Layer 10 of a small transformer language model trained on English Wikipedia (13 layers, counted from 0, width 128). Numbers have three digits each and are written without spaces.
A neuron's activation on a vector x is SiLU(gate . x) times (in . x), where the dot is the dot product.

Input weights of the MLP neurons that the questions are about. A number n stands for (n - 500) times 0.00049.
n18 gate: 301526529595663597719482417460544602692463511411747302485568384515425333558734529547386391475777511507507457511496511336345356596706658371562588383570430565713622558568315582247456280645493530555581408515631460358468596405369493312392485350518551354143431427438387489457792381593435544493447609496504526631320612471453482398421543537692471612408710496549357435460402646504107410371544
n30 gate: 589207370448674744439661275623418720544466474591280507545489530789566381482457245326387332445431466566511452574381304496559692282674327439496519361553726218629354563617418332537608363401579553568357594699671451649485376436463533442474301462373493609365429399289411582585462482485541583515243526597406406652426561432584401556548467636518729843624552578477519571369631459565368566376534
n34 gate: 349488432191472564443584520492564408540524453665634393771461508464813811456562428261387676318645606425617663338600520436329472221428670634307488524407545368504512452788384339381744468369512370399403431327468613676591543516432619340739540360335448395645524444436448500584870314520512233323375572424570556660242451508512476460349289476551464393746643620611496352436628584277650623536336
n63 gate: 549639659504363655554738486738621322342536353709430370468507326739645515840531489468396617363389312597546528336500432603468590521415535428414845361457582419475434567329542653641595377561664558793418389461454357549511549578581637555335532562386471400406358411588447359380572465647648482517576418670500604288507664654573469393419358604718468419489694627595575479514514379576482433425504
n99 gate: 297485548481474677519433589358511522441437434562354493430587485567311385651507559289485303607671489401620614445358613641445684436567467848631489332477586500530361600449664504286708552652481560759624526616452432378522467148177489290659406481485369380529433485530697389663629706570300444562290493772547564400559435568558562507548351353729596496350578563749541504697347452395425412609444
n130 gate: 700278401103606602706382529526577478467629380587702493533518452618622437362471507398574493373661384691441413496581444599558716711343565451629552356493500559522540346482474432434555525395626582644585519322775478573344450308529525393628467428415360474460621533474548643138702369446515533370418614533722456522475666559453312648402683366600580373389332533761622445331401680378444362303548
n174 gate: 240568482411345637449158525511674297595521262594378458383462553518285447363531602468514564423490536629414539307521443323306461317366626680393529707246640588380441762587305580440634584594700579468543457654680690426563500379589381410715614547578404796500457638617422571521478556511479521385617372454455629528419496489388486425623483450510500577521338680434389429624429447375425662525330
n186 gate: 543715514525274192478529271525420449561362496511582393378355453369588646475581270561759525539451356355424511678518562489489504587414282328536377496566511460432511586610605482385576350445416397511493511482532347381300557656511411359590456630638638714521500489486532313313339561365475234557486478587690409738439541573440518471350387471546625346613410701593689403746489471408216643270280
n204 gate: 492457640637492496373516454336527840678469284504489620484435629590614849724553550457437504330511536443524384619523638570380449528294450548422473606555287663411385449396399802415531334564406409539594559539624433418755443567734573302512578781457563469531753562314286356539591546327585587274580840621591528340457460673481515441233462362473488330885484512572622411520344555751421612575473
n225 gate: 369496474492564538431485402360249447617466478615530508447459519458367738459342504598546844571426423422469466679580596477669374802357365488245717397584523519609745394466663441898526414604752588340489561580579450602283507534579537504658671484329443215585545610575621519575531601493639462400507553394511191757466582542437478443650437412511609320511474590407698534383447178293527414634625
n256 gate: 630629724436533304637439503322544261473574626388329550510477594459598700540454573457419483307693366405585583414517398530593313561557493425493456335385547570613431600361487503467654560336314425551574493571453541610570566554178623448460459742369497453711513413386490249413411447305604568405585362470569615610420624510404483314483740378444417649507340433410426537500423224536402430500604
n264 gate: 445639262519411629424481411802504728567537364745679393596533455301704349507420585663496649397584443478770707415548361511777489508556485345436575526361474404530482467647418471596745327644586379605657560418578617645301321500627485616611564730717567320577426496526489552437572692504407556562464664623565429385762718496566401474640475349369485585309515481458755511314604440493590581278373
n321 gate: 738604669437625624763330610356367526408348405337442288445424592415493590577679566342414456515561410590474416704478474518537414560581453395593244407638448522793417654485706594354662456564556564563493392500511563220277504519559526425588266511396522685449577220607511603456545566300603645703292537437611470471405557247525594444379410336791449485537467684291493471474374563334545738507614
n342 gate: 660516917551312586837496445504555433527358496689535484335373339520558433516511430594667453336354604473480426679524695673277504424418422440452472591583496422668488492616488685289575317677377680452345528647308161571375411571476434496418571666500148425635618669535433398578500555434402687322358583579531452657523828536577512199422431305450566539464543410650619555677200457573341387711461
n343 gate: 562437676653407617173472411579232472539567601438277290371473457437680483488736500445563696547619356400381387457563361500578552445445519436445630496658227395617512629342571523465387333676385329563149658461516421422632569441206732657492303379299492551419508331656676719675560415686508401608290622304222453504504379342342562496387427258668597481709477445331658566484484457554686477544398
n369 gate: 373400560564740620464239433482429240549282454615601504599628255543465587374458468581611358637340873584457493665589705372461529701433437529439711496493284373581661436430415385489557504500475478608439726239656486656546500396525518472557654551518454443375404482585440699772554363528298633364541422290573618475391409432552486536553486608465655669482422726460550617571500329465486408651578
n383 gate: 407416526530463489569462515247364372653708455400396582432673545667265705682680721414291406396577343600633717340485550451556599458609627542534557455671534058612345733485372474418350369730709542500667432428376397530507507534511448320537326740526500489541504485616530402346404537693433553474452398443361398677582411542411600477373320561750526277254481714481595564485553515320435664363508
n415 gate: 390130456537680478462333254485481745529504621438471573470457530377359389680500901600377804654692424529601500383493556722518530421426449545474437493433440245548518463540459765463544353424485466657366616616456541637603725552611632587364228477318411414555411348644389644242364537570651384485550704574475422544309485593577431511636536556561676522739530592485604500418299615449552485459441
n454 gate: 335406541565536581649541387516549410593394460217488452557381545553710496380551690504672512407357396512574431412614516374504611525411335525663578647664484585605468528456504667230419560227398554537631631435569504330762671659476227453339394483333631365472350537391585512456545544384298652269259850516239660245657450717448588516879456755682424842582326367563353609602406602528619271488508
n460 gate: 559358607478574460432634522522582326507493365667555551629243467772460433313763456526747526540395145573616570295489669541474279627655441398545459459646541474570518563391341257474574540455646451373612384302515507548353511694522376305257511496400463496493337367500592474460395526383798470729464611452306403548599443478525678519507793361634401357254489323333500474504556611543683467620459
n465 gate: 489565511462560317247432545474504402481326493600463395635474444386585420511559762545226605485632389707530429578632397398754409603620500446348549515641424631724618440704575393515504414546530642603576625754564584414407433572278519511436697461409402496463534590549293361455393578515418420400467560417229686665578399732730385458429548367570511522375699380302561222474609451614443429024274
n469 gate: 659396667564518482446328401618564457433443465500528482440517361414451485521573532312392578500768511612446383644421507425465608453284398475292514468759316489539398500419514315581603482275414554475446435493443630575203570443400616250401539537489668393462393578259365422649507447310539773787732632589510662592578518558479609722723472442570369645586468596661374536636461432490259362475307
n478 gate: 344594254614613461682428355428418389606317363377465606340354304450559299408358546734558682468521584262612599394572431532539388633362475417575457601514644496475570568342525325433603380591547627648500687676390749475433563532661475490585705474446608747451400675507689450624692687592379468458368557318493432521203573648395454443539538637368408514514496319599478386557604354389597553258457
n481 gate: 596466226500828397542292426727459359537481467667558500397605526646533354551532596570459263684525557551395526478559489470551583474448518489437340589507582374651249659686567348482408647727519504541399470257308380482235765504504394587585459683396794750442552467659511459570575636529371470198550467641421377533563332642591609616445282534486390306552463419580623278389325585489433449665463
n493 gate: 598482471460525525571215337270639588583420522572554630278607354533546496464433500522371562471621314768540399406727511293507467437427478548522628412261706166616407544586270529504544446519390593533691651327642459300507557298737507607634489778617610544454409471671540686540456533583384423518379551624521584489355594735486550394627628625585496688471525544429599482701361580735592619423285
n507 gate: 388521466438350704479531418634476710425410415220510585479376363524574270402310551541413397599597363328597776351565465476674486573585517336379183417566379538388699332578404416548449463560403580500645531479510622428497608459428670553561535525572590465490555524370442695459270616476568431460320363376570431390418355542345530693456416472557286357431473770521372575620521668560368432302558
n18 in: 475529711602648565507416471361646715583657403293664486315799507386482434500624424572526413457447493343408645626606471482449382515391633485610485646460404540435575587686456347522663154596434533522639449412442452275720322277394417486514485493540280379425500525525489722681667446572645390132475332569589350587352511643471586463525358496404482219588583333403588478606416416564452536360689
n30 in: 435566523407550550346508742465601461585442213481337469585519566402243488707579535546461334485353472492574631416593586570327312496358527331761399523621469670573451292553419504519145527461586649707590566403357668373653113527365412515496667584352531484614361415724589662304551450511450277530342333434568383604519357668439645737358432312383603592543512273516613346457496271757363462328500
n34 in: 547508429258366449399607441357619548512611649570679504512218350508574420523535276465516690492492613228616410566178640607583344440583524625376464388400456338417566678648555419583559527351608411544380472444579536528288430480528539442433094439655552412850702235319579512662391453578445512465238405670562229409276427428449477504783477460790555590727484504459640658583444567241420461368314
n63 in: 532673407543607560485536472575658468248461549525504525589490564356779431284333742475500407589315442567605305514339522661535417525400397605540478367442283621425553561567632447401379468609558296846496536349343486471273647374543496584582633246525439511405596693461564539425409489535301702630524257625524677614543298651767613647436678391371422596432365472596478443554418590577605457554364
n99 in: 573379454376465515520597446779585570269376756568397251608549635519477512469635473369730519676481528599305473489310363558300563656646404413430566477399402608558458662717604644458562596650656382605336496286477398257431583644631511368485523313504282446693601496577430438265437534550585691303312469817605383469619743340751390496293519629274669653422646504584551515461519504681625297414384
n130 in: 349553366589404566508493441437634571518728570431482360589555444324580397563616456648560519651645337496399511500384413481766884496430636636526429343410553533470548378548507420474418426193481606417485508343556711199437639500679585674522642623687541545507630444626712675496436485452570339580214586526572369467666642380760456616467675432373496485811663437443601626332590396540365743707433
n174 in: 550564407533424404609477255681410651523554553428539606410467553399640372543490556633480493325379663621544444523530324503430615480570566551413698456372621766480467240516413677550433427619463520379524520635607402680391516423363652578596611503466520483585600423364630680616680517638483749480675416694438604547503435375490513604513275351432361298473623453682672660383540701422652497635490
n186 in: 607463444247559323485478636600545299286627702606394526581395452680645251537269762611507548548355610507627544573336440563404643444744533413635481504481568263563387607438452438356459246667436557403392421391704515689533467373463339554589373554530455758387441667759600600385802643518408373536507444623663455359423523339507482649507333342442625269649430467469605382664474370540459485455281
n204 in: 583542538588629458290378326366538443508626342421414364337519283285396662481340500500400611402697554455292655440584318393534577219667440353592481439500592211572489641429332470489393598430419454627680312661470554470432433450336383459371481779175730523635420351496618728530500674429417562549548511523263592321500512581425481251315269593474443421427864485614435432454439592694535296535584
n225 in: 504536582547468706587679635600475306571489232325662475375545639486528607542552610109482643628416453391345571366507594561305558662568634518763428691691630596621381632549436398528611606416540369648504576460293279504659349572368528591418579666400690478574411486383639493575707585511454623356448643529503442603638640345504577439372413457580542284558685678515424507393461403626536677341632
n256 in: 537466357323503642701404608394524671581452661386687406442729357545487525557434557426431561571487434270380375779671652463483510394734453351459442514610421514490600463480357523645565358628400787431490726486466324446379480579612584434547490616660449329447459527402544493686327689466646442480480643718672431473476458596520607688571537621537332557435710564574531358721377500497500449669507
n264 in: 406401536296572543511555374442584661630515471614350431358507562467689267464507533261511799655482634425214540576507282711522493673315403467456441548364404569308582591633471792713449475496460322489372529544482474820486471555402626670504441493540566204529533372645285467652359424561453478457751526438504482551475414401393511826504457537525504554489594344425793398606500580361526428695526
n321 in: 595430297561439462188450603504669454561311545387432740355511488338511520371403561523639650306380480560659424538615372489352655515656773325319458458318570573371602462632584560671416523563388484504512720558496620653698654427581485343329604251512577585398347454638469416473625576307450388361355596842369616687530492411557462596614249349178485576346447641441454416611623773549616732461638
n342 in: 477677598570512415607834640531465567582492392512615473473439430622546508585527415348441531388382444527697387662567322477337346567722601428547512244599540247488316418527547404248402546345425317539268622508348318574508442417414415508349288774245492241450637645547496387671639515369547618431348453453584587504721568614339454248547267259359736388441667422456657664578187531691484527287433
n343 in: 481443409773406549623701324439454462414546866389463493432234568599227480407559631417576534594681296467447485515261343598425431515496459346599310344557523380447567523690625559297436556438431519530470393332312634436365144405406530482496508481731663656530613492545202632628661582679534485711482379447515439651496500542455244515481437446640399661473489579368454387523436273212420316534583
n369 in: 541616580510600435645312686497535378735542647330599459659551441727320496575287566497560448693415645537549497551455563756541598602638435447406591455465591476438507375442687636369438589620507750406619584762628282417479684577438466578500399425577476517575431649490712517531574545524635500377540517406584147632655593367561640336755337405456565428472365472614615458479441417629567589682583
n383 in: 464368438467594727552442644558529423399412489454500385420429787650443577629514583305122485424560481625537504475533478529659511562424568518661493390573291533381557649414416614486544500456394463493471724460536445598460568500664690472363434545394727657283413656717347721308666489568297485539316562620542643424385537423318611705377464706787471468266540815436445547558485678564507561331362
n415 in: 445615489515300649627588627647518268427423601471363435639411342651464640384447420573433654351439582590326456265412545676391648607635583634533493356515359628471561332424745403453471682683685239404589393662358489376576511183390616429602710538647647489486474474507518372318317387663522666360443320636611301343391662345687648467504396426378311533459573511515537562412548419357607696556581
n454 in: 416697533201610452380570284592633518236360660554569584566594585470460704591582441441515658624601489431504445431411537412500578719460591271611541485582686588595424629685684464310563544598448399366541864333430347581610601240522704536705418458544622548565448721467437577588672617660357511648371861563522615393493470452348301307471439422565526566563562276564496632463441659493321478548559
n460 in: 590595514453486374577795518700547362457435411361447697666334453588627400604475388586672634335500459642712705446562625533486496412482264412748533467701496428299404500739420411496543518489551482398493562460616562525486397522547496451079598493634351602457630424486373424518607590493662613557331562533796361464658422562610685784691620669496450582584395568418628619569453696546474687584598
n465 in: 611311435594443536379486436547385352411403418454528454525374579482426439511556729504645640514367511571652421532377620626561562565457664431203442540594645289621482500620540613575493696463489683775514333580392355410489327666263539700168793415395623395500435637550281446468683546539589482419357586352577388525350563725617397352689384522468400688561547389622464507666637406416580368326583
n469 in: 448521559493680648486528603437531653469333473476596452396548462556524626644402469507528288383466450763528310459448648472276609416607521680594573434542525521452107330712590296469413448525304479423658644766597465417514633483594514439669381589563556476497521636497528372448624617318576553524666486594500675399697614623292729622300537549659452655587590479561332344493427580578353379567396
n478 in: 614666314428440496711496468611425356543443412486518418357444564406406348468514454543323607681629588332684429440224250479358710601738450475669432385475511500450581318570718623354586543540608624641579540576546529436681272439260447486564525658443712558500446811489611343578627369507432507584458457500333381650610651388412532543472497471395380560446468301761471411432597543350265372290622
n481 in: 622508493604463400383623485437422679396500632390610659125620429481664508342558552678290545375671576485369441445742440485419519515526552315324646620519477448404365392570481278430519419208523345421339560564407432378338427582500562438467698684414665414321652366511269329474439511526589669318627321437395522337253320515657555403500518327326459691275289611508511277437478560558590341654548
n493 in: 427422589626261489511559489344485634460556354496304438349420892567558468328504449430451578518265549297668103314541466352485444552552405568597303303489377699360475603609589435408618588677608391504597649500493391415456649496193394522511645557545708433533644489426530474390297654478541537747590563585644422315595454702547391459210489721688518522563452452489567389630630500402567643406504
n507 in: 433401649717493607500510577466514554392680637440497359466662304394798529577655271527374280581612383570370497517531634331493469227581540397319452524449483578325660389613354540406446534538493476742531381691385548412544570585598580589776578587517258500550598368578507490635552423279436473566526476358540374331520382500577510333537520538781349523473402510535387507442568408441647547401388

Each question shows a token from some text and the vector x that enters the MLP there. A number n stands for (n - 500) times 0.016.

"0": 429480415550756566431401500495518591415516466470556384396333538679484542462557485424525482537407537510372506649556428660564494263501496371361532483350564537533463526469689310558370561465706551609466558424605326565621364590495479570545540521485597614422513399481482440551562516406610548496636478500365415421394413534476547518656427551413451551542420346570643476634467447700235461233587
The three highest activations, in order: n30, n481, n465

"ed": 343525549403460404508305530453482539527598477475543713642371594579444455602608587475685559484487535450447461411479450276328494414589372439500521483435582467502582499514634402374529548451522526566443630588560552575525466653528531476549437596478445325452536513691626546557453681408514477486424418498515491442495602326460423493563398367394258564513659563436555548767587513534358523722539
The neuron with the highest activation: n342

"un": 469569440490492386597511420439532590366467666615656447360571568550633543455605470502467451573405462412576504464419446529520518674409440368563502467360567458534480421598623449506466367484617497693645392420540368605555594507481665455471468401365437671274536440378476508404556636617448536606428454649553366542564448646549461455688347517462573509777397454520444485503600505471372541606713
The three highest activations, in order: n63, n186, n18

"ing": 481486560476552645396393519567412537512599386503461518534440669490365567624637689566545477560550431357461345494470493482445544350625472460404664484686505451452531490470645447519616623382464409665467526465506433417580524589545630451381423578522441495487622490542658670551527661481448516594449410654536555325410576516496507508551344497427421502381536504481601521888481534509583410539452
Which neuron fires most, and how strongly? n99, at about 2.9

"e": 422413583421454478460414571486433630357567644431554646547464594591317668446582477465488431407384617495440448504446553417564507590585602535466508562393553352457404500536505465455369640348598534553466512510383541554559444526548614360529637744495504530601466465537450697625497629617404414587383377514457516513469611283388609546525504548463521690539449500398598386743567535586468383561486
The neuron with the highest activation: n383

"ar": 646643432452504438328460275487511502489429548536439510542427558449472437636470440653513521606548632625492437522466508444423461578515431587446667753545627384446473273315534491632466518558510483392423556522549433503462528624638458509472514586423633594307503543509499448409451590358499512567611556463616442440381747510513342582464493468355541389663667524512681476528522495487519628465564
The neuron with the highest activation: n186

"p": 484487548521627541509511560397450577590624538494626498597529413391488334559482502205621477501498478646431567496507652388578520762414488519568528607490595439480623468427508324492472551445379484528572590515516495441434408461466491382616416566630565463345488453441314589424616403606615640567478819432524527554461565604336620588349511405421357640555501366483608386395530529482540530592706
The three highest activations, in order: n18, n130, n469

" and": 443471590338503478487178498634443556517658474389388473523421635428596491510565531423531512609545605582262554533425543332423482691541533568496573571488618447579587444436603490408386521364554423534431545620568455452376424452571559365502495552489502567400387525494494293417596492424558489569476459339482546416643609315577486666453586506420526542329470587590343332650378536588476594663360
The neuron with the highest activation: n469

" c": 283642503489455396431539468573365518409460594506508409458472345448430319615395558589398561443323443406513407638537528439416564539506565480589476527544616616404601520364507477447372456638448624547490530453521683621529637558531557477533512495369523407520525342547550532371573527417599638656441465377605553432402605380526334694440755568461605535424432456619468662348425617541561423551560
The neuron with the highest activation: n130

"al": 400417503396659274548469612508525709441599373452532589659534523349367459503473560361388494511460644492488359406355436545368416220384456426580520608477487392603433431413608571529432591381726539617503461520427549549488539646594572542518412567540390510474472531469610711546319673501558447521492537606477476561356499463440486439550469498437631737638446337416563450717637528586488542440454
Which neuron fires most, and how strongly? n30, at about 3.3

"c": 516688451798471485538632374500535431566534473487503553390414562459497414562311490460711442597496464481577431458476468460365516436692511498353587612669545511498332539602374494518655403546485746462481554530541516485378724604480549464515510456328486453672398350539480506391468691588590498574590440409568371469503456441463440641419521520471504425564448620640493474497587732640422413504430
Which two neurons fire most, strongest first? n460, n186

" b": 574693556484595520327537466497327675672460548548547512279392498643437389529540450458578413555386476515502436572536575446480533596458574663534435568555588530660550497318568503625451661528468656487471563492600673578610409569689650584583484358360595516466546375470430433540564679454578463456575476526533566567233610392601511538569472402407577326383377389474571477474395487398473403554509
The neuron with the highest activation: n321

" O": 491622455556432412390564363471570464493482496494360746327530512653457501526423432722350620564512599583484480431598480500487450389621586530602477545500605615560525383344701444589409596602567469768608456415364431428483513414645451547415478551432638376580491486501502602401518579570578622520641646610570538527444673536557317549370505658409504469462526502445438487438588607447427660543483
Which two neurons fire most, strongest first? n493, n415

"er": 617737403385456446404584455476468537411355622557456508709413532368533543492353366578581537402416487561534540495373577561482287589374450600586582516452420500622425421469611408512532705310475606607447421281424637555519441672566565524411484524461428482426563508453434743468590579406449420452493458636446434384480530457584475348409527426429389508560426437481566517464794517686732494573504
Which two neurons fire most, strongest first? n460, n34

" the": 599563496503513566382309485472470542542411577552416456452456633529541491642623451511509500519265568564516446471410579465392504541451552530397586448332358474556567573397583444421408519486540475724478473501505461472680446507582714499370662527450530585478519501527447543471463654543543537517402524522463650562594546308453482701424522747439297532439506671489682329532556651450379478742613
The neuron with the highest activation: n63

"et": 504643400511643455546509556413575481489522352477572542470306517471504537583498510423691473550336790518380493609524594422499360623538547635472750577541447602276518354333578506400474558461539463379513496562463477444363495559447489529416490415482569508518448486487584660559352451603609518633472439523477377535637660499528527377554459534345589482433647486296532447600428678543562464619448
The neuron with the highest activation: n369

" f": 508537603471439282430588597493444472532467602502759412413371529569405510463350476417377419661374665483468448465601523348534507538526551437431547683553630467424479404557503470547308542518424499564578667516489631476513506623597532733578505405367665380525578411485516366453616520356364508544578498511449476545407474510416453414335717580490440358400333470542398624453424447507491379732513
The neuron with the highest activation: n481

"ic": 429606467458461364550469583550544702475455597402437585624539509485369555537504458444502463473394626417477440492466576504342401400573575587378712505402438372471411507441659495503311562406736425651465447437525588498491438676587493474580537687588421475409395372459467682486386626435596481618458455584605435493221564358478575557417546529378534736522390304446649479621500498533400525508501
The neuron with the highest activation: n30

"s": 557631599460621284453434578394621650439516366514424515616671456432294507626509491481569552365474572466439516641494467489479348522720544361433530495416488621518431479435704376609492599395584591786417464461515511418624537550493489405584372478435547419517562565475453491509343555402628457568593448529540470574399554407408523435697555440452484520369452385428505514669457305461432445696543
Which neuron fires most, and how strongly? n256, at about 3.4

"l": 532704388398554490540458354520556608403298507379529395611476609583477409596544588286540584604581672509497376479481479487549596448537601497415561555374646527356540351636618498396370530472580415562506511492320447419475444575537552458535402655522468480517446610456495610418330483498545515619330440575477334452567706381508528401664684425490484647360478404454490602433589466611485588454522
The neuron with the highest activation: n415

" G": 418753487477437462553496295391559517423369461510506353365646677481497433596537657468638487535588530476423564424458653577582634440618668489467452601547612427573521543505523343603494496496455425627498357444459569517450379503447498463574444436408526451460520427559370432431601445610593482500298516462534598701547708454551449587514682456841447439602482467408485595533464590550312615575640
The neuron with the highest activation: n18

"st": 396580615440508656352307511577380466554595501373489574457513629468500483724580550516372449463664527559330481424538542408393466569545582482454755479594618427475526499534495510426586595427525442657398645604503441365578482588626588484514553606560517445498623449509649468507611615489501476565346471380424475483587578382519535527599450607348413361393511457363477663789542474490465531476495
The neuron with the highest activation: n383

" o": 426555585479481371536469578472497511562590537536441707295397416396436565325421573583322551601446578578431488358447488619597490501426608418666581470505517516619482471473619291503335627534491464709486570558464470545265395452559404564470376426401642439551441359598489383411473505522485646664587458765529472657542450512572464494395511712450443480358483496582448587491473629542441589703506
The neuron with the highest activation: n481

"i": 462690524450572371485466390538599601379557590496445409454383475565527543608521445529536490445464837642534450624323548522527519636511522599672594467502659504603518550365609565429366559491482444464471563462487484526390528596553536476552490376459440540239555533531519586492287582482584561490380391443539433530557654366458506526588378402540692575448470470384521440624549429618591678413363
Which neuron fires most, and how strongly? n186, at about 2

"ly": 332634467463414387546269531453481260382389408469517432555567566435278506538476633541577415383446500498563551507338570430437711447438417471469422565331617430618479556371628491551623638426400513673448415636509356517601498552493524312538463510549538545481580501595678622582427694408636518609378534558421456508606555328513544453605484588529397595528584584464418599713422526472499500504448
Which neuron fires most, and how strongly? n321, at about 1.6

"o": 567583391641403512615656495499633365356509380428469459518426431614595512500536645468557574571446430411593378336255544446567564465609538521527664488493614455401410505541672611665388458540547351454436330430329620552487563374520628312509479484499722391409537539551411643503616483387532649477499488612598405482584573372464484380402497440434565634348420382498329439454569554495528699483512
The neuron with the highest activation: n63

"f": 439511488498308685457552563428529367416450363560555526403523467462555478536494505717545545583318565587549658499651567540652383450394566315511464548664712543465652542410501344428408410410518438461595612511590552663425624478554467577601468613492389484424453464515656505470461454533572729617292674445560471559432463437378382614712566562386572312631500447583490309474377479485398484578491
The neuron with the highest activation: n460

" to": 281608572474467624612409656574467558452465592645396603526536315405492452449330515572307418526414344454403428489500583575588474441487405591554516648626638611391493371532619405605405586600529572505554428562477586353437484506693508710571569527491613517420572468559378425653381610339640534536418561521558437396519546510529392651490572625426420599374565440569409555552401666573506413441380
The neuron with the highest activation: n507

"am": 327607526365551460551638490471661528578495741521490391572514471441398486607510669527510564499616777512304594514500576650523519627431643441532634630532480389551524466488556402634463753521477486380537555481513455419453489604548383429519432476440585470332422408427443443227416406589530350514405517568461457375537534544563487633556605516522454427602614406323567547393497566591516525414430
Which neuron fires most, and how strongly? n415, at about 2.2

"ition": 509576409604425617457582550449552568523571449415445386497527577545482595517399537405499518556195337480466411532438399435562508438593387395360385535352609522432585470472613479411609579293497608532393497494495582465400571483334473467391332587478609443609499533337721673539459496606605680483453476699528439419424493506544418410720514525660389478497525345482409492425606487645439542483422
The neuron with the highest activation: n256

"og": 398538553411379517574475372330513338351565306475485435465397568391621482544521550724737410545679542619470388566601423457413384673433739480458434692638523491494650427591583429437365570549450377383459471336548584649540328500501525404506462535602575624423393425524408631492540418598632534500353692527637417566398535437546593610476624492589466428508376560451504480427410462424454515496471
The neuron with the highest activation: n130

"3": 480488458587503396526209440468428579452468508670526459472354535576377681521509633477408499531545557560517441456600411563609456463431518341503375550392566463581489537400766455467379524481680613718490545552632404450495380564451539439563533538424409463363637518461586569444361535528666492426525434585408409545531480483546492370795367424521580597632423506615408539621589392570374521487637
The neuron with the highest activation: n465

"ity": 460555595425538366553462587494625545437550395351531489630313487522386579531416497432433461519235693465370456658423498515480382437548455463504439599403567452415456458471530394508464672448520708681462451518438469433566399645461655589547386441533429375571506455589582687663406560383556527558456600505449427600376670547539536418593525464473561532436401419434495342609498394606275537690413
The neuron with the highest activation: n342

"ab": 495543578432420357419458456412436485504679565444638473538404642654657461566473530451488420590474497601529552593347396561319458403450605549654509347561543380585516472305537604497310576471677471555442476586597538338581592648665554525769355565503535615479539520495638608499518590506546686556374458659640446721473619448480418522427465380607570342443460454435468463532633513593507557497465
The neuron with the highest activation: n186

"ot": 508798406592432462524382470322486478442397253449512409551500513468451586433424518672729494723560577360353439510434537533517538441503508475543620461662496613415563548624676370488550448479429494597450535487529669462534455557520446341438320617581469484571450512545460474472472451533509472474343503410585359618668491491434590494507590434709297688428539446456450459622511550525470512548648
Which neuron fires most, and how strongly? n478, at about 1.7

" in": 540611629369516645298331632550472518519405512461534385332504508379446620518566554358554506514458517405402487488424519357521473610449450482596656351653421554434484496441679408508455582501457556783440679557592397351491597498691701594493459484515459606399507582491453568524676431525566430669541555534400617534508372388531487445604406544335451538458354365518508483604416578479496565610589
Which two neurons fire most, strongest first? n321, n369

"im": 296605501426444456733588377451539384580475697439505410539424468341330528742411585683531528426390438520356599374426384610616552417519503481593568557529495359568565549509615411551477622498441571522482426401479412474537324384586452462508528587514560404418573458404494551314433522676644518427388387729406533475487471354597653492466557460558379452702633586445464559432578476486530391562450
The neuron with the highest activation: n415

" r": 465630599502536442481547433549531519513620593458482585578532402248540452576415446437427488589244427520418435593445528669567708622678563683467413620508540639374541485562477463406621569651407574492553366501468356647424450562516645608455517381432580505420514428466450346634602625625459448555634382516435427439429473544579165524422690524608513486443379485471609633476526594438552511574515
Which neuron fires most, and how strongly? n30, at about 0.53

"6": 617363462455550306216533603534409539605567532456417510470483597555446656478407549471562489503523450587430338312685357467506294469699518558511550582416475581425462630600505379413487644456550565575465575588478388479577389427456569429627451524440568458298561402546482507599667473450469537574425599482504499554451541347429499585553491549407438465538705475716488364438669429593714481501427
The neuron with the highest activation: n30

" A": 489965374539426476485528471455503441385378484453460381522585618631511518433475654499562561500518523493422402315473551533434666562703506599620452416364524564555519324553602365677491609523480548700472507494369358484416362388546494435519451593398451295597461453562357529378418507471521496515475506422504582611464635449522398469474510526581406421355487576511569554461562479586378504454468
Which two neurons fire most, strongest first? n63, n99